Layer 3 of a small transformer language model trained on English Wikipedia (16 layers, counted from 0, width 128).
Take only the direct path to the model's output, skipping the later layers: a vector added to the residual stream pushes a token's score in proportion to its dot product with that token's output vector.

Output vectors of the tokens that the questions are about. A number n stands for n times 0.0097.
"a ": -17 11 14 -12 23 9 -2 -25 38 -34 -17 49 3 -24 4 0 -3 -9 -34 15 -14 -15 -5 -46 -31 4 -15 21 -1 -41 -16 -10 4 5 13 -6 37 7 9 16 18 -9 22 24 4 4 24 2 -43 -26 14 12 43 -2 -1 -8 66 -16 -19 38 17 -27 31 4 -25 5 -4 1 28 14 -7 16 15 16 -4 29 14 10 4 -29 -8 -30 3 7 2 -1 25 25 -34 23 0 36 -1 13 -14 -24 -24 -28 24 -21 -41 15 -6 31 15 -14 23 16 3 34 18 8 -5 28 -5 34 1 3 -20 -1 -36 -23 40 -5 45 2 -1 42
"*": -31 -4 49 8 -43 -24 29 21 -2 12 49 -16 18 -18 -10 -40 1 18 -14 -24 2 -5 -16 -30 -8 -9 -21 22 35 10 -47 0 18 -6 -34 -42 0 13 39 -32 -17 -53 28 -24 28 13 37 14 11 26 -44 -12 -19 13 16 39 6 -21 -20 -10 29 -35 -30 -26 36 -27 -46 9 0 -33 -7 -43 15 28 37 -10 17 -14 -52 6 -47 2 16 11 37 10 22 13 36 -47 8 -41 -14 26 -36 -2 -8 1 -23 -24 16 -22 -46 1 5 -74 -6 -14 -3 -17 15 -32 29 -13 25 8 -12 -12 -44 -15 -14 -24 2 -14 6 -3 67 -32
"iv": -5 -1 30 17 -28 -13 30 -56 9 17 -10 -34 34 1 -32 13 -3 -19 -55 11 26 8 14 -20 -37 28 3 1 0 -30 -25 -2 24 12 26 19 -17 -14 -4 9 -3 -50 -1 7 33 3 7 30 2 29 -39 -71 -40 -1 4 -41 9 64 1 -30 -19 -6 -43 8 -24 -9 16 45 9 -10 13 -7 -70 7 -42 34 -36 -7 -30 36 -32 -41 -15 -29 23 -20 1 10 -19 28 1 -12 49 -8 -3 -3 -2 67 -11 39 27 39 -21 66 -14 30 26 7 13 34 -29 -52 -13 48 -30 -24 -26 45 -14 40 8 -7 -2 -5 -14 -5 -11 -12
"as ": -10 15 8 15 6 -42 -6 -14 16 -43 -4 -12 -21 -29 -38 10 1 15 -17 -10 -7 -1 -48 -26 -38 34 -16 27 -37 -12 -10 9 -25 19 -16 22 37 25 23 -4 2 31 -29 27 20 -26 9 7 -31 64 38 13 15 4 12 3 48 -16 0 39 11 11 -19 -40 -54 42 -45 -7 13 -4 -30 11 1 7 39 13 12 -10 -9 -14 8 -10 9 28 3 17 48 36 -21 -15 -11 21 -15 -22 -23 7 -6 10 -6 -27 1 12 -3 20 19 -22 56 -23 -15 -4 2 -18 0 -2 0 23 6 2 26 14 -50 -21 5 20 30 -60 -46 5
"ud": 43 -10 -8 40 -17 12 8 14 21 -34 13 -8 -1 -29 42 -8 -6 43 19 22 -22 3 -4 13 2 21 -2 -12 -48 -2 -15 2 -39 -29 -4 -1 28 -13 22 10 -54 -33 -17 -6 -31 13 -32 -34 -1 5 -11 -61 -26 34 -18 20 45 12 37 7 26 10 -16 51 -1 10 27 -12 -37 15 44 -3 -30 28 -14 -12 8 -42 44 15 -60 7 24 6 27 7 -26 -7 21 -9 1 21 21 8 -13 6 12 3 -35 -6 -12 38 -12 13 -4 45 17 -5 40 -32 7 18 -11 13 20 5 -18 -42 -12 -1 -2 -52 -15 28 8 -4 -33 -19
"ent": -3 21 41 5 8 -1 -7 18 -13 4 -30 -45 -53 8 -51 6 6 4 25 -8 -11 -2 37 40 4 -3 30 -33 11 0 2 -1 20 -13 -37 -23 -5 -6 -10 -41 11 9 33 -33 2 12 23 -11 -6 -23 0 32 -3 -3 52 17 8 -26 -40 2 -28 2 -65 -23 -52 11 20 -1 1 -21 -17 11 25 32 17 20 -39 8 38 38 26 -43 2 0 2 18 39 6 16 27 -13 21 -7 -25 -21 17 21 67 6 5 8 55 19 30 -32 33 51 22 -8 -29 8 30 -33 4 23 -14 -14 52 26 48 -14 0 8 20 36 24 -2 -30
".": 6 11 -27 -4 4 26 -12 13 17 -2 -17 22 -3 -6 27 -1 2 11 -38 41 -11 34 20 49 -11 -13 -13 1 -9 4 -11 -14 22 -7 13 -3 23 -20 -45 -3 4 19 13 34 8 -5 -11 12 37 7 -2 -36 3 -7 21 -4 -25 -16 16 2 16 -12 -12 9 4 -27 -2 -10 1 21 -2 7 13 -18 0 -33 12 17 -11 -5 -2 -7 20 -5 17 -22 -6 -15 23 11 -6 -10 1 21 -43 -24 20 0 35 18 21 -17 7 -16 -42 -31 -16 -3 -13 -32 -17 19 -36 -34 -44 9 -18 -7 16 -22 -35 -15 13 -36 -24 4 -54 11
"ic ": -11 18 -11 45 20 -28 -24 19 -36 25 20 23 -11 -14 0 -27 8 -32 3 -17 -26 -35 -23 -16 -12 -6 21 6 20 -7 -68 44 11 -12 7 22 -9 1 80 14 -8 5 -11 1 7 3 30 1 28 26 45 10 27 -9 1 11 20 -10 10 -53 15 46 -24 30 -23 14 24 -13 19 15 41 -13 20 -8 -14 -7 1 -3 0 7 -5 5 29 58 29 11 41 30 35 -15 -38 -12 52 22 -36 29 -48 2 -22 -16 29 15 1 56 -26 -23 4 25 30 0 -1 27 40 -25 -9 16 -32 40 -10 25 -10 1 -18 2 10 9 40 27
"the ": -19 9 -13 -13 10 27 29 -30 -9 14 -20 17 9 -3 -20 -9 10 34 -13 1 8 -6 8 -43 -3 -14 -6 4 -39 -17 -11 -8 21 16 0 -3 56 17 -6 8 22 18 -22 13 -19 -10 -7 19 -33 -13 5 3 28 -11 17 7 17 -23 17 13 24 1 -13 3 -42 1 14 35 31 -10 18 14 16 -27 -20 34 17 15 28 -5 -19 -14 13 21 -10 32 -42 -11 5 14 4 14 15 20 25 -3 -30 -8 2 -10 -3 27 4 10 30 -40 15 18 0 13 5 2 16 9 3 -3 10 -23 -25 31 46 -4 29 33 29 14 0 18
"ter ": 6 -6 0 50 -47 -46 19 -16 17 6 45 -40 37 -3 27 1 5 44 -33 -22 20 -23 19 -24 -24 -6 8 -8 -2 -17 -16 3 15 8 -17 -6 -29 52 16 -23 -68 -27 19 -31 19 10 29 31 26 38 -21 30 26 14 38 8 6 1 -9 11 -21 18 26 27 -58 -5 -8 -3 -4 6 -18 7 -36 41 15 6 36 -4 -13 6 -20 -1 26 -10 20 34 17 11 -10 9 43 43 11 45 76 5 -2 47 7 -9 -1 7 -25 21 64 38 20 30 15 -43 -5 -22 48 1 -29 -9 -17 -11 63 -29 82 39 22 4 38 23 -2 24
"all ": -32 -24 12 -4 -33 -36 57 -8 -15 -6 21 11 34 1 -4 2 8 37 -24 -36 8 20 -47 -1 -1 -24 19 10 -8 5 4 22 -21 29 -9 -33 23 40 64 15 -7 -45 -27 13 -41 17 -36 31 -14 -9 -12 -16 6 -34 54 7 34 3 17 -18 -1 -18 9 -32 -60 -19 3 22 17 -11 -4 -26 15 -5 7 35 -9 -23 19 -3 13 -37 50 2 29 21 -27 26 24 3 10 -9 4 18 -27 10 -13 -1 55 -11 22 48 -23 30 23 -50 -20 -14 -25 -31 -16 21 -3 -35 13 46 1 10 -60 -8 13 -9 38 37 25 22 16 9
"tic": -11 -18 33 67 13 -40 -19 -28 -31 16 -14 14 -38 33 -50 -10 -1 27 -4 23 44 -10 28 47 -68 12 -16 18 -25 -11 -48 44 -59 3 42 2 10 -4 -10 23 -32 3 14 27 11 17 16 15 -1 4 -27 -39 25 -20 21 -30 -25 -62 6 24 6 -3 -12 26 -44 52 21 29 -34 5 9 6 -4 25 15 17 -10 -42 -10 21 -3 34 -20 -25 -27 -27 40 26 -7 -14 -30 2 26 31 39 5 -12 17 -27 14 18 2 -5 36 -30 -30 -11 60 55 18 17 6 80 -22 -33 -33 -3 69 28 -23 49 -16 -38 30 -46 20 41 5
"an ": 3 9 26 -9 6 57 30 16 6 -15 -27 19 -13 13 -36 -30 0 -44 -2 22 18 1 -36 -15 -50 10 -9 0 0 -5 -34 -1 34 -16 41 -10 10 12 18 12 1 10 2 32 13 42 11 3 -56 -14 13 18 38 -45 4 4 49 -6 59 51 -22 -7 3 -9 -44 1 14 44 -18 15 -23 -11 25 13 -11 10 27 -22 48 -1 -35 -24 3 2 48 72 4 36 -11 7 -6 -3 5 24 -6 3 -27 20 -12 0 -27 34 -15 50 -11 -4 -16 11 11 21 22 -11 -45 -11 -6 25 10 -9 -33 -15 -17 -4 -8 -10 46 22 -21 11
"are ": 36 8 30 -5 -21 7 10 -19 19 11 -17 -53 29 -40 -18 12 8 -5 -54 -17 -15 7 -52 22 0 8 10 2 -40 10 -4 29 -32 -8 -7 -32 15 47 22 -36 -16 13 20 -43 -27 15 0 6 -17 12 -1 -4 -13 52 28 60 -21 -12 21 11 -13 -6 21 20 -42 -24 -6 62 4 -23 35 -8 -3 19 37 14 21 -58 50 15 -15 -66 33 8 -20 24 -11 -30 -14 -53 3 -14 39 4 -45 72 22 45 31 -15 54 -5 -48 44 -27 -27 -2 41 -25 -4 -12 35 -14 5 8 27 1 49 -39 60 -35 -27 -3 53 17 35 46 -2
"ad ": 0 29 36 39 19 28 55 -11 1 -47 3 17 -1 -2 -29 -15 6 13 2 -31 32 13 -24 15 17 -46 7 5 -67 -12 -51 38 -34 27 -3 5 49 8 20 -9 -23 2 -32 11 15 19 14 -27 1 2 12 2 -58 -6 -36 41 13 11 1 0 -18 -4 14 -25 -17 12 -30 -24 -31 5 -8 -19 -16 45 12 12 19 -34 21 21 -14 -6 16 -16 43 -30 -15 13 -13 -13 -26 30 -15 -8 11 40 -22 -16 -28 -1 2 -41 -7 3 -12 10 21 40 -16 17 -6 -43 -3 -2 -5 56 -10 27 6 5 -41 -13 -18 23 44 -43 15 2
"ion": 19 28 -25 42 10 14 16 -46 -1 60 12 -17 -8 9 -22 -1 2 17 -37 18 -28 30 17 -12 -10 24 -5 1 3 -41 5 16 40 8 17 -9 -25 8 13 1 -23 -10 -8 -5 56 -11 30 28 -6 45 15 -20 32 14 38 -14 72 47 3 -48 -3 -35 -28 -18 -10 -1 28 3 14 -21 4 1 -32 -15 30 34 -24 -6 0 3 6 16 12 -31 -3 -19 -1 -38 -6 -29 -6 2 40 -22 26 -10 -14 -8 13 11 36 72 10 37 -5 28 47 -1 16 22 -1 8 19 -35 -32 -23 -30 -9 2 14 26 13 -45 12 25 -35 -32 -1
"z": -17 -8 34 30 -24 10 -19 25 1 4 0 15 16 -16 -15 19 -9 43 -12 -17 43 -2 -66 -22 0 -9 6 23 1 10 -14 10 -44 -29 3 21 -13 -12 -1 -7 13 18 26 10 31 -1 -36 -4 4 -9 5 26 -28 25 22 -36 -23 -23 24 54 -11 -51 -7 -7 23 15 -19 8 -20 14 -17 31 13 6 -28 -1 -4 -29 58 17 11 9 -20 -2 -26 40 46 -9 -16 18 23 -11 4 -10 -7 -35 -3 -18 26 29 28 24 -43 37 -33 11 53 -17 19 -43 21 16 22 5 29 -12 -21 10 -26 -27 5 11 -2 -11 -16 -26 -14 -13
"el": 9 -34 -14 4 0 16 27 -4 1 13 13 11 6 35 5 -4 -11 5 24 -41 25 4 23 29 23 -17 -17 13 -8 -28 24 21 4 19 -10 -2 -8 -1 -18 -10 -5 -48 -8 -13 -51 -6 14 -41 -16 19 12 18 -28 -25 16 -15 8 35 -4 41 -48 18 22 -14 -54 40 8 -12 4 11 21 -3 -8 52 -17 -15 31 -10 -3 15 24 -28 -6 17 21 -33 9 -1 -26 28 8 14 -24 -31 -9 -2 3 -1 11 29 24 32 1 28 -21 4 0 -8 -35 13 22 50 -7 -37 4 17 0 2 -19 36 -4 -10 40 15 -25 20 -7 29
"h ": -11 -6 21 28 -17 6 -14 8 -7 63 -49 -1 12 -10 -15 -9 0 -41 34 34 38 13 -10 -16 -38 21 45 5 -44 -34 4 -17 -39 31 5 -10 32 29 57 19 -49 24 1 -24 36 32 51 19 36 15 -43 33 -23 16 -3 5 -11 -9 -45 28 28 13 -29 -14 -19 -25 -5 -9 22 -2 37 9 -54 20 -12 21 15 -41 -9 -14 8 -9 -5 13 4 -3 -6 -19 -9 -23 -42 17 5 16 -4 -2 -55 -6 4 35 9 -58 -8 36 -6 -11 -38 -24 39 11 -1 -24 14 -5 6 -39 -15 -3 -25 -15 13 -26 -1 -28 -2 -9 -4 -51
"uc": 34 0 -21 59 -60 -18 -9 -11 30 -35 31 14 4 9 -4 -30 2 -2 -27 -30 -35 5 -9 25 24 35 -20 -8 -20 2 -34 28 -9 -24 47 20 41 -15 -30 34 33 -40 -32 -31 -10 -5 -12 1 -28 6 -10 -24 -24 18 19 16 5 13 17 3 52 -1 -22 58 1 12 18 -20 -44 2 -3 -12 -13 -31 22 25 -1 -17 -7 -4 -7 -28 18 28 15 -1 27 -3 -22 12 -20 -37 0 2 -8 21 -13 -21 7 19 -25 20 -19 21 -53 34 37 34 2 -18 -43 -39 -28 -17 7 19 -44 35 23 -7 45 -45 -1 10 5 -47 -23 -6
"ia ": 10 11 -26 16 23 32 -36 -26 -23 -24 -7 -6 18 14 -11 -24 -5 3 -26 -34 28 -3 14 -15 13 40 -42 -10 -5 -6 -47 34 8 -3 14 -20 -25 15 32 -30 -46 -29 29 0 41 -4 36 -18 -15 54 -10 22 8 21 18 -21 81 13 -8 3 -20 -18 -17 12 -16 21 -7 14 7 3 10 -18 -10 16 10 22 -46 -19 -42 7 -3 6 22 17 -12 5 32 19 10 -15 -8 -35 -5 61 9 14 -33 -25 2 6 1 4 12 52 -30 -23 14 21 37 24 -14 -22 22 23 -11 28 -38 22 -9 14 -14 -14 -21 -20 6 30 -18 25
"ul": 26 -15 1 10 1 29 1 -40 -6 9 -10 -40 38 8 4 5 -5 -3 42 -25 20 8 -15 48 32 25 -21 9 -39 14 -9 5 3 9 9 7 -29 -35 -12 13 -22 -60 -9 15 24 29 -1 -13 2 10 20 -44 -1 2 -2 18 43 2 -27 19 -7 30 -37 19 -44 14 21 -20 -12 6 -24 19 -10 -14 11 -10 7 -19 46 -15 -29 -43 4 -18 17 14 14 -7 -4 -8 -2 -40 -11 -20 10 -42 -20 29 67 -17 -29 11 -45 36 -23 25 7 -4 -2 -21 7 41 -12 0 46 -8 -14 13 -24 -1 -20 -8 -4 9 15 -6 24 7
"oun": 11 -42 7 47 0 -37 38 25 49 -13 -23 -24 17 34 1 -1 3 -40 39 -17 37 1 19 24 -33 37 -17 -2 2 40 -14 23 20 4 19 -16 14 -8 28 -25 -23 -14 10 -15 -25 10 -18 -5 -2 -13 -3 -18 -11 -37 44 54 47 50 -23 -35 -21 12 -8 47 -8 8 -31 8 8 -14 30 -59 4 -7 11 -3 -18 -36 11 11 24 -6 0 -48 19 16 9 21 -1 -7 14 -1 15 -2 -10 -31 42 66 43 -9 40 35 -4 25 -33 16 -28 69 -3 36 -3 34 -25 22 13 -36 -5 21 14 30 21 -39 26 16 -19 -12 15 -4
"ard": -10 30 76 27 41 1 33 13 -22 -30 48 -38 27 -9 -21 -9 1 -5 -23 -13 -27 5 -56 23 11 13 -22 -9 36 -29 62 51 -39 -20 -3 -13 28 20 -11 10 -16 10 26 2 -16 -9 -3 28 -19 66 -43 28 -19 23 45 -25 -23 54 -4 -27 -32 4 -15 26 -53 17 17 -12 16 11 -23 -7 26 6 11 1 13 -21 42 40 15 -3 22 -30 16 33 -28 4 -12 7 15 -39 0 -11 -9 -5 -6 34 38 -19 67 21 -10 23 1 12 18 -8 4 -3 -36 -8 -19 10 -14 -13 -33 -8 -27 28 -4 -35 -11 17 6 -33 -17 16
"gr": -8 16 14 -2 -13 3 12 11 8 -1 -60 24 16 31 8 13 7 11 -51 14 25 -33 0 -14 -23 -1 8 16 7 -25 13 42 -24 -29 -30 36 18 26 6 16 -1 -4 -1 -8 18 8 3 8 3 -1 -40 13 -31 12 -45 -15 -55 -6 -14 -22 15 -18 16 -3 -50 33 5 11 -25 0 -34 -14 -4 -4 -10 24 20 -10 28 10 -5 19 -28 37 -14 7 -36 45 39 -7 -20 -41 31 -10 4 -33 5 -17 29 46 6 31 -5 -11 -25 -8 12 -5 6 7 5 -45 94 -35 5 13 -4 -12 -4 9 52 11 -37 -7 4 10 18 3

Each question shows what one neuron of this layer's MLP adds at an activation of 1. A number n stands for n times 0.0039.

n212: 13 -8 -7 -14 52 19 -22 40 -16 -34 3 10 3 18 -51 -21 7 7 14 -2 -29 -15 17 14 -13 -3 24 -10 -38 -2 2 15 49 -9 -3 -8 -8 1 -1 -47 1 12 6 22 -28 -40 -23 16 -10 -27 15 -12 -29 11 19 1 35 14 -16 -1 17 -24 26 8 -19 9 5 2 -37 27 60 -21 4 -14 -39 -34 -23 -5 -27 -10 -7 21 10 21 -21 25 8 32 4 9 21 29 -44 53 27 -11 -1 21 -32 34 -32 22 34 -13 3 5 -1 -13 -18 39 26 -11 -21 13 5 12 -52 8 -20 -42 -3 4 -6 14 47 9 12 -14
Which of these tokens does it push down most? "are "

n61: -29 -32 17 9 -40 -11 14 5 20 5 -14 36 -16 -16 -20 26 -10 24 36 21 42 -9 -7 -16 18 -1 32 11 -3 -19 -4 -29 21 -29 1 -12 47 -21 1 18 -17 -28 -10 -11 -1 6 -12 -27 4 -13 26 -6 8 -24 26 11 28 -25 2 28 -5 18 -30 9 42 -5 -7 -26 31 19 3 -5 -31 41 3 12 -9 -11 13 -7 9 -10 -2 34 39 -1 -1 -5 -32 -8 7 16 20 10 9 -15 2 3 16 7 -7 -11 -12 -2 14 -2 -13 -13 -20 -24 -20 32 11 9 -25 0 -3 -14 -15 5 15 7 18 -7 33 -7 -8 -24
Which of these tokens does it push down most? "ard"

n107: -7 1 -7 9 27 13 0 3 21 -4 7 24 6 2 -26 -43 1 8 -18 -13 9 -6 -29 -5 9 8 37 -36 23 -38 -24 10 32 -2 -16 -57 -6 -13 -3 2 15 -51 7 -29 29 -38 -23 -3 20 -23 1 14 11 -10 -2 18 -7 9 -8 9 17 -24 28 22 28 -5 23 8 10 27 8 -21 -18 1 2 -2 -42 12 -13 12 48 3 1 -8 -30 2 -22 -27 11 -5 -3 8 -7 14 -10 -41 -23 -14 12 -13 -5 -10 -35 42 11 -18 -25 -35 -1 0 5 26 -9 9 25 -13 22 14 41 -27 -12 1 -3 29 -24 3 48 1
Which of these tokens does it push down most? "as "

n148: 20 -6 21 -54 -26 -13 -13 -8 3 -1 32 -24 -26 -5 -1 -20 -53 16 27 -6 14 -26 21 28 5 20 -15 20 11 -5 -2 -26 17 18 17 30 -1 -39 -14 32 -13 3 10 -33 7 -21 -6 6 -10 -21 -4 4 19 9 -29 20 5 1 -51 -43 14 -1 22 -28 -10 36 38 1 10 -7 -22 -28 -23 0 -20 4 15 6 3 -3 12 -6 15 -6 -3 11 -17 -26 24 42 9 10 13 24 -6 9 -19 31 5 -28 -5 32 -11 -12 10 -6 1 4 -29 12 1 -1 18 -2 -42 11 31 2 -8 -8 34 -4 -3 15 11 -14 2 -25
Which of these tokens does it push down most? "z"

n234: -23 7 38 27 -30 19 29 20 24 31 18 -2 5 22 2 8 -16 21 -18 -26 -21 -17 20 -20 -12 -20 -1 -4 14 16 -30 6 63 7 5 -18 4 24 -16 52 5 -32 17 -4 -45 27 35 8 -16 -16 -13 15 -27 4 9 -3 -3 4 10 -20 13 -20 -26 42 -10 5 -38 2 -28 2 -1 14 -26 34 -10 -11 -32 16 13 6 -14 9 -21 -28 3 -13 -43 -11 -38 0 -18 -14 -11 -36 -22 43 -19 9 23 6 -10 13 -15 6 31 -27 22 -14 7 14 15 -7 -6 11 -13 -6 -15 8 20 1 -14 23 -28 27 17 -14 12 -22
Pushed up most: "iv"

n86: 22 -3 7 -5 -30 -13 3 -18 12 -12 21 -16 1 -25 -14 -51 31 12 11 -35 -21 -27 27 16 5 15 -1 -19 -24 -15 -11 14 -26 -7 20 28 3 8 12 -3 -12 15 -2 -6 7 -54 17 -4 1 19 32 0 24 -14 9 17 2 -39 2 12 -6 -11 -21 6 8 20 5 -2 -12 9 -37 0 40 -32 7 -6 -2 29 35 -32 -32 -25 -8 23 9 32 1 -2 -26 -66 5 15 5 -1 19 -10 2 -22 26 -26 13 8 27 19 6 7 -11 16 -7 1 -6 -7 3 16 -3 2 -38 5 -15 6 -23 15 -3 7 -28 -3 -26 14
Which two tokens does it push up most, strongest first? "as ", "uc"

n217: 18 0 13 1 -9 14 17 -23 3 18 -28 -14 -32 21 17 -16 3 11 23 39 17 23 -11 -17 1 39 4 18 20 2 -15 -9 -15 17 38 4 12 -20 11 -13 7 4 29 24 52 6 11 -15 -35 10 -12 -7 -17 -13 -16 0 -22 -10 8 17 37 14 24 16 16 -44 6 7 1 1 -5 23 15 0 -6 -47 18 24 -25 -21 -22 -19 -15 19 -28 28 4 21 -9 -17 28 42 22 -40 43 -1 4 -9 2 -26 -21 23 -9 8 -25 30 1 2 16 -6 28 3 -20 -2 -28 -22 9 18 0 -24 20 -2 3 -19 15 -8 -23 16
Pushed up most: "an "

n138: 36 -10 15 7 6 -20 -19 6 23 20 0 16 9 -6 -4 -23 -19 -4 -43 16 -27 26 -13 20 22 -1 -7 15 41 37 19 28 -24 -20 -5 15 -1 -7 -9 -1 23 1 9 1 12 22 20 10 21 -35 -25 -4 -20 17 -31 15 -8 -10 10 -17 -4 15 32 -9 20 13 -11 -10 -4 -25 -8 -13 -15 -18 31 -20 -19 6 -39 -34 17 5 -19 23 0 -13 -5 10 16 -8 -18 2 -7 -23 -14 -4 -3 -5 18 8 -46 24 7 -48 -32 17 -39 -7 17 -21 28 -11 -16 1 -2 -26 -43 10 3 -48 10 -17 -3 -15 -27 -8 -14 1
Which of these tokens does it push down most? "the "

n193: 11 8 -36 -1 -48 7 44 -33 -2 15 -10 8 5 -2 21 -14 -18 53 -20 -23 3 61 34 10 8 23 -13 -44 -4 -48 -6 6 -7 -38 11 30 15 -28 4 33 -29 -22 -1 -47 20 26 -3 -19 7 -12 16 -16 -12 12 -2 -3 -4 9 -43 -20 -4 -44 2 -10 22 -13 18 9 -10 -3 23 -7 -39 62 -5 -20 -7 -10 -12 3 14 8 -9 -33 2 9 -17 -6 20 15 16 12 -7 -23 12 8 0 -23 23 9 8 27 -33 -38 21 19 -12 -21 40 -12 0 -3 -5 19 27 -28 -2 -18 -37 59 -1 -18 12 31 -19 -18 -4 -4
Pushed up most: "ud"

n242: -21 10 11 -19 -5 29 -11 -22 -5 43 4 -8 7 -22 17 16 16 -30 6 -23 -24 25 0 7 -12 25 8 -22 46 6 18 -3 7 -9 1 -5 27 4 19 11 -20 22 -24 -46 -3 13 35 11 35 22 17 2 -2 0 -6 -39 9 -6 9 -35 5 -16 -9 -3 11 -2 1 15 -18 8 15 11 -41 37 -36 32 13 -11 -13 -21 8 -20 17 -1 -15 -19 5 13 -3 19 -20 -36 -1 -9 19 3 -8 -28 -23 12 -9 -6 14 20 -45 -34 47 -34 -9 22 -4 13 -4 -3 5 -12 -13 36 7 13 24 -7 5 -22 12 -5 -2 5
Pushed up most: "h "

n250: 11 -7 19 29 -10 19 -24 -2 10 -20 41 -49 12 22 5 7 -38 -6 23 8 10 41 11 -7 48 -46 -12 10 -28 -1 8 18 34 -3 -22 -38 29 1 32 -21 12 -20 3 15 -28 -26 24 -4 -10 -9 -44 -19 16 28 -28 35 -28 -3 -13 -16 -11 -12 -24 -23 -23 19 -35 6 -16 -26 -20 30 6 17 18 -1 -4 31 12 -1 7 16 -35 22 1 -24 18 13 28 -4 5 4 14 39 28 -20 -50 -18 -1 -10 -25 41 29 4 -16 -19 6 -2 5 -80 3 5 -11 20 4 -3 14 -24 -29 43 -19 -1 -24 35 16 -12 22 -32
Pushed up most: "*"

n1: 7 -42 -2 40 24 19 -16 -10 -22 -47 34 42 24 -39 30 -7 -27 -5 22 14 -16 14 15 -31 -11 -28 -6 -1 15 -25 -43 -10 -2 -5 -17 -13 -38 -26 -15 -19 -14 -14 -26 37 -6 23 11 -40 7 6 3 5 -18 -19 27 29 43 1 8 11 -26 6 -24 -22 1 17 -48 29 -4 -17 4 15 21 1 13 -10 -21 9 -9 45 32 -25 -22 -57 -1 14 15 -18 -9 23 6 -7 1 -51 48 3 -1 -2 -5 -31 -14 7 -21 16 1 30 -14 -2 2 12 -8 38 27 25 -3 0 19 -5 -9 -18 -4 5 -3 5 29 -26 -30 -44
Which of these tokens does it push down most? "gr"

n172: 5 -1 4 -38 12 22 36 -25 -7 -1 13 -8 -26 -24 -15 -3 26 8 -1 -58 0 -4 -21 -16 6 -2 -9 5 29 -53 16 -40 -15 -21 3 13 -11 -4 -28 9 40 -3 28 2 -21 -4 -22 -7 -18 -4 -12 2 3 -30 15 23 -21 -31 -10 16 -14 -10 -38 50 10 37 0 12 -15 6 3 16 -28 20 -14 -19 -25 -4 -6 19 -18 4 -7 27 -5 -1 15 8 1 -14 -12 -28 7 2 -14 -31 1 -8 37 18 6 -8 -42 50 -3 -12 -17 28 1 -1 1 -25 -23 -27 -9 21 -6 40 -22 -20 -18 25 -14 16 -9 24 -16 16
Pushed up most: "z"

n17: 5 26 -2 -1 -1 11 -5 -39 35 -2 4 -14 24 10 1 30 -32 23 1 -10 -19 -2 -3 -17 -8 8 17 22 -21 19 -26 32 -26 -4 57 13 -2 -11 -12 6 3 -13 19 -4 -55 10 -13 -1 26 -3 -23 -4 32 1 10 10 -19 -8 23 18 4 2 9 27 15 29 10 29 18 56 -2 -30 2 4 -11 -19 -4 6 12 2 -31 -23 15 -11 3 12 -9 5 13 16 -1 4 -21 -18 10 6 3 -4 -2 6 -10 29 -5 -16 -28 -27 9 -8 22 -18 5 -8 10 11 14 -13 24 4 -10 15 17 -2 0 -4 1 -20 -4 0
Which of these tokens does it push down most? "h "

n122: -16 -19 -18 -42 -26 21 -28 -47 -25 3 -13 -19 18 -2 6 -28 19 31 -27 28 44 38 28 24 4 7 -28 -1 20 6 -29 -23 -1 -22 -26 -9 -5 -8 -55 -22 -19 8 5 3 44 -23 22 0 -2 13 -22 6 -1 38 48 13 22 23 -3 11 10 6 -6 -9 -15 -4 23 5 18 -3 -11 36 -14 40 11 18 24 -7 6 -6 3 28 -21 25 -20 21 -34 -6 17 24 -2 -18 26 44 0 18 1 -34 18 28 11 5 16 16 20 -4 -35 -38 19 20 -28 -13 33 12 -40 19 -36 12 59 -21 -10 20 7 26 -14 -11 -18 -1
Which two tokens does it push up most, strongest first? "ia ", "ter "

n92: 30 -21 -26 -15 -7 -32 -8 8 -4 14 -19 -23 2 -13 -47 17 -12 10 9 -25 10 -1 15 -7 -6 19 -11 7 -22 -42 9 5 20 0 19 3 -14 3 -20 31 8 -14 -10 9 1 -13 -7 -10 10 31 -37 -13 -1 -41 -6 -13 12 -16 34 32 -11 -53 23 23 48 2 -6 -1 -7 8 -30 -22 34 3 5 15 -18 21 -11 -26 55 -15 13 22 -4 2 37 40 10 11 -47 -1 -51 -2 -38 -8 -22 24 10 -1 12 -28 -13 -4 -10 -14 42 -9 -38 21 -12 -14 8 -19 -10 23 -2 -12 -17 22 11 6 31 38 -13 -20 -17 9
Pushed up most: "as "

n233: 10 30 49 15 8 11 26 2 -20 -13 7 -16 11 32 -4 25 -15 20 -36 10 30 -23 -38 3 0 -7 15 -4 10 -16 -4 4 -25 18 -15 -8 26 -27 -22 21 -3 1 2 -8 -12 5 33 21 -32 -15 -5 -9 25 -7 -41 -23 -3 6 2 -14 44 -24 -14 15 -17 17 -3 -25 1 33 -25 -19 -35 30 1 -21 -6 1 -11 18 17 -33 -10 2 -6 15 1 -14 -11 -14 8 -17 10 -4 -21 -13 20 -30 21 -3 -22 -24 15 25 64 -22 19 16 -37 -66 4 11 -38 -17 29 21 46 -9 16 57 -37 1 7 -19 -37 5 13 -23
Pushed up most: "ard"

n230: 26 2 -25 11 -8 -26 -17 -8 -24 -56 -8 1 -3 -1 -14 16 -15 12 25 -1 19 -8 7 -13 -10 21 -16 36 -4 20 -3 -36 -53 12 26 0 -17 -26 -3 4 -8 -36 -23 -35 -30 -22 9 -28 16 -12 -60 -10 5 -3 11 30 5 -13 9 51 -11 -2 -18 -42 -24 -29 -9 -24 8 3 -20 -39 4 -17 -1 32 18 11 22 -21 -17 -3 39 9 -8 -24 -13 37 22 -6 2 -18 -10 10 -46 29 21 -7 -26 -58 -6 43 -1 4 9 30 15 25 -19 1 17 11 8 -20 29 20 50 -7 -32 9 -25 -31 17 -34 -27 -16 -6 30
Which of these tokens does it push down most? "ion"

n25: -11 3 -23 -10 24 -6 39 11 33 -15 -38 -25 -7 -11 -1 -30 -37 -9 21 -38 -14 12 -5 -35 -14 12 14 11 -17 47 25 26 -26 7 4 8 -17 -3 -1 -1 -22 -18 1 -24 -23 -3 -5 -16 6 12 -3 -10 -41 27 24 1 26 -4 -1 17 -23 20 21 15 -24 25 -45 -15 34 -27 30 14 9 47 0 24 -10 16 -17 -10 -2 15 4 -25 -31 -14 21 1 -3 -1 45 -34 -1 -19 -38 -7 8 14 44 37 25 9 -4 -3 -44 32 44 36 -63 -22 13 9 -29 5 30 12 0 -1 19 -8 3 4 9 -1 -15 -4 4 5
Which two tokens does it push up most, strongest first? "oun", "el"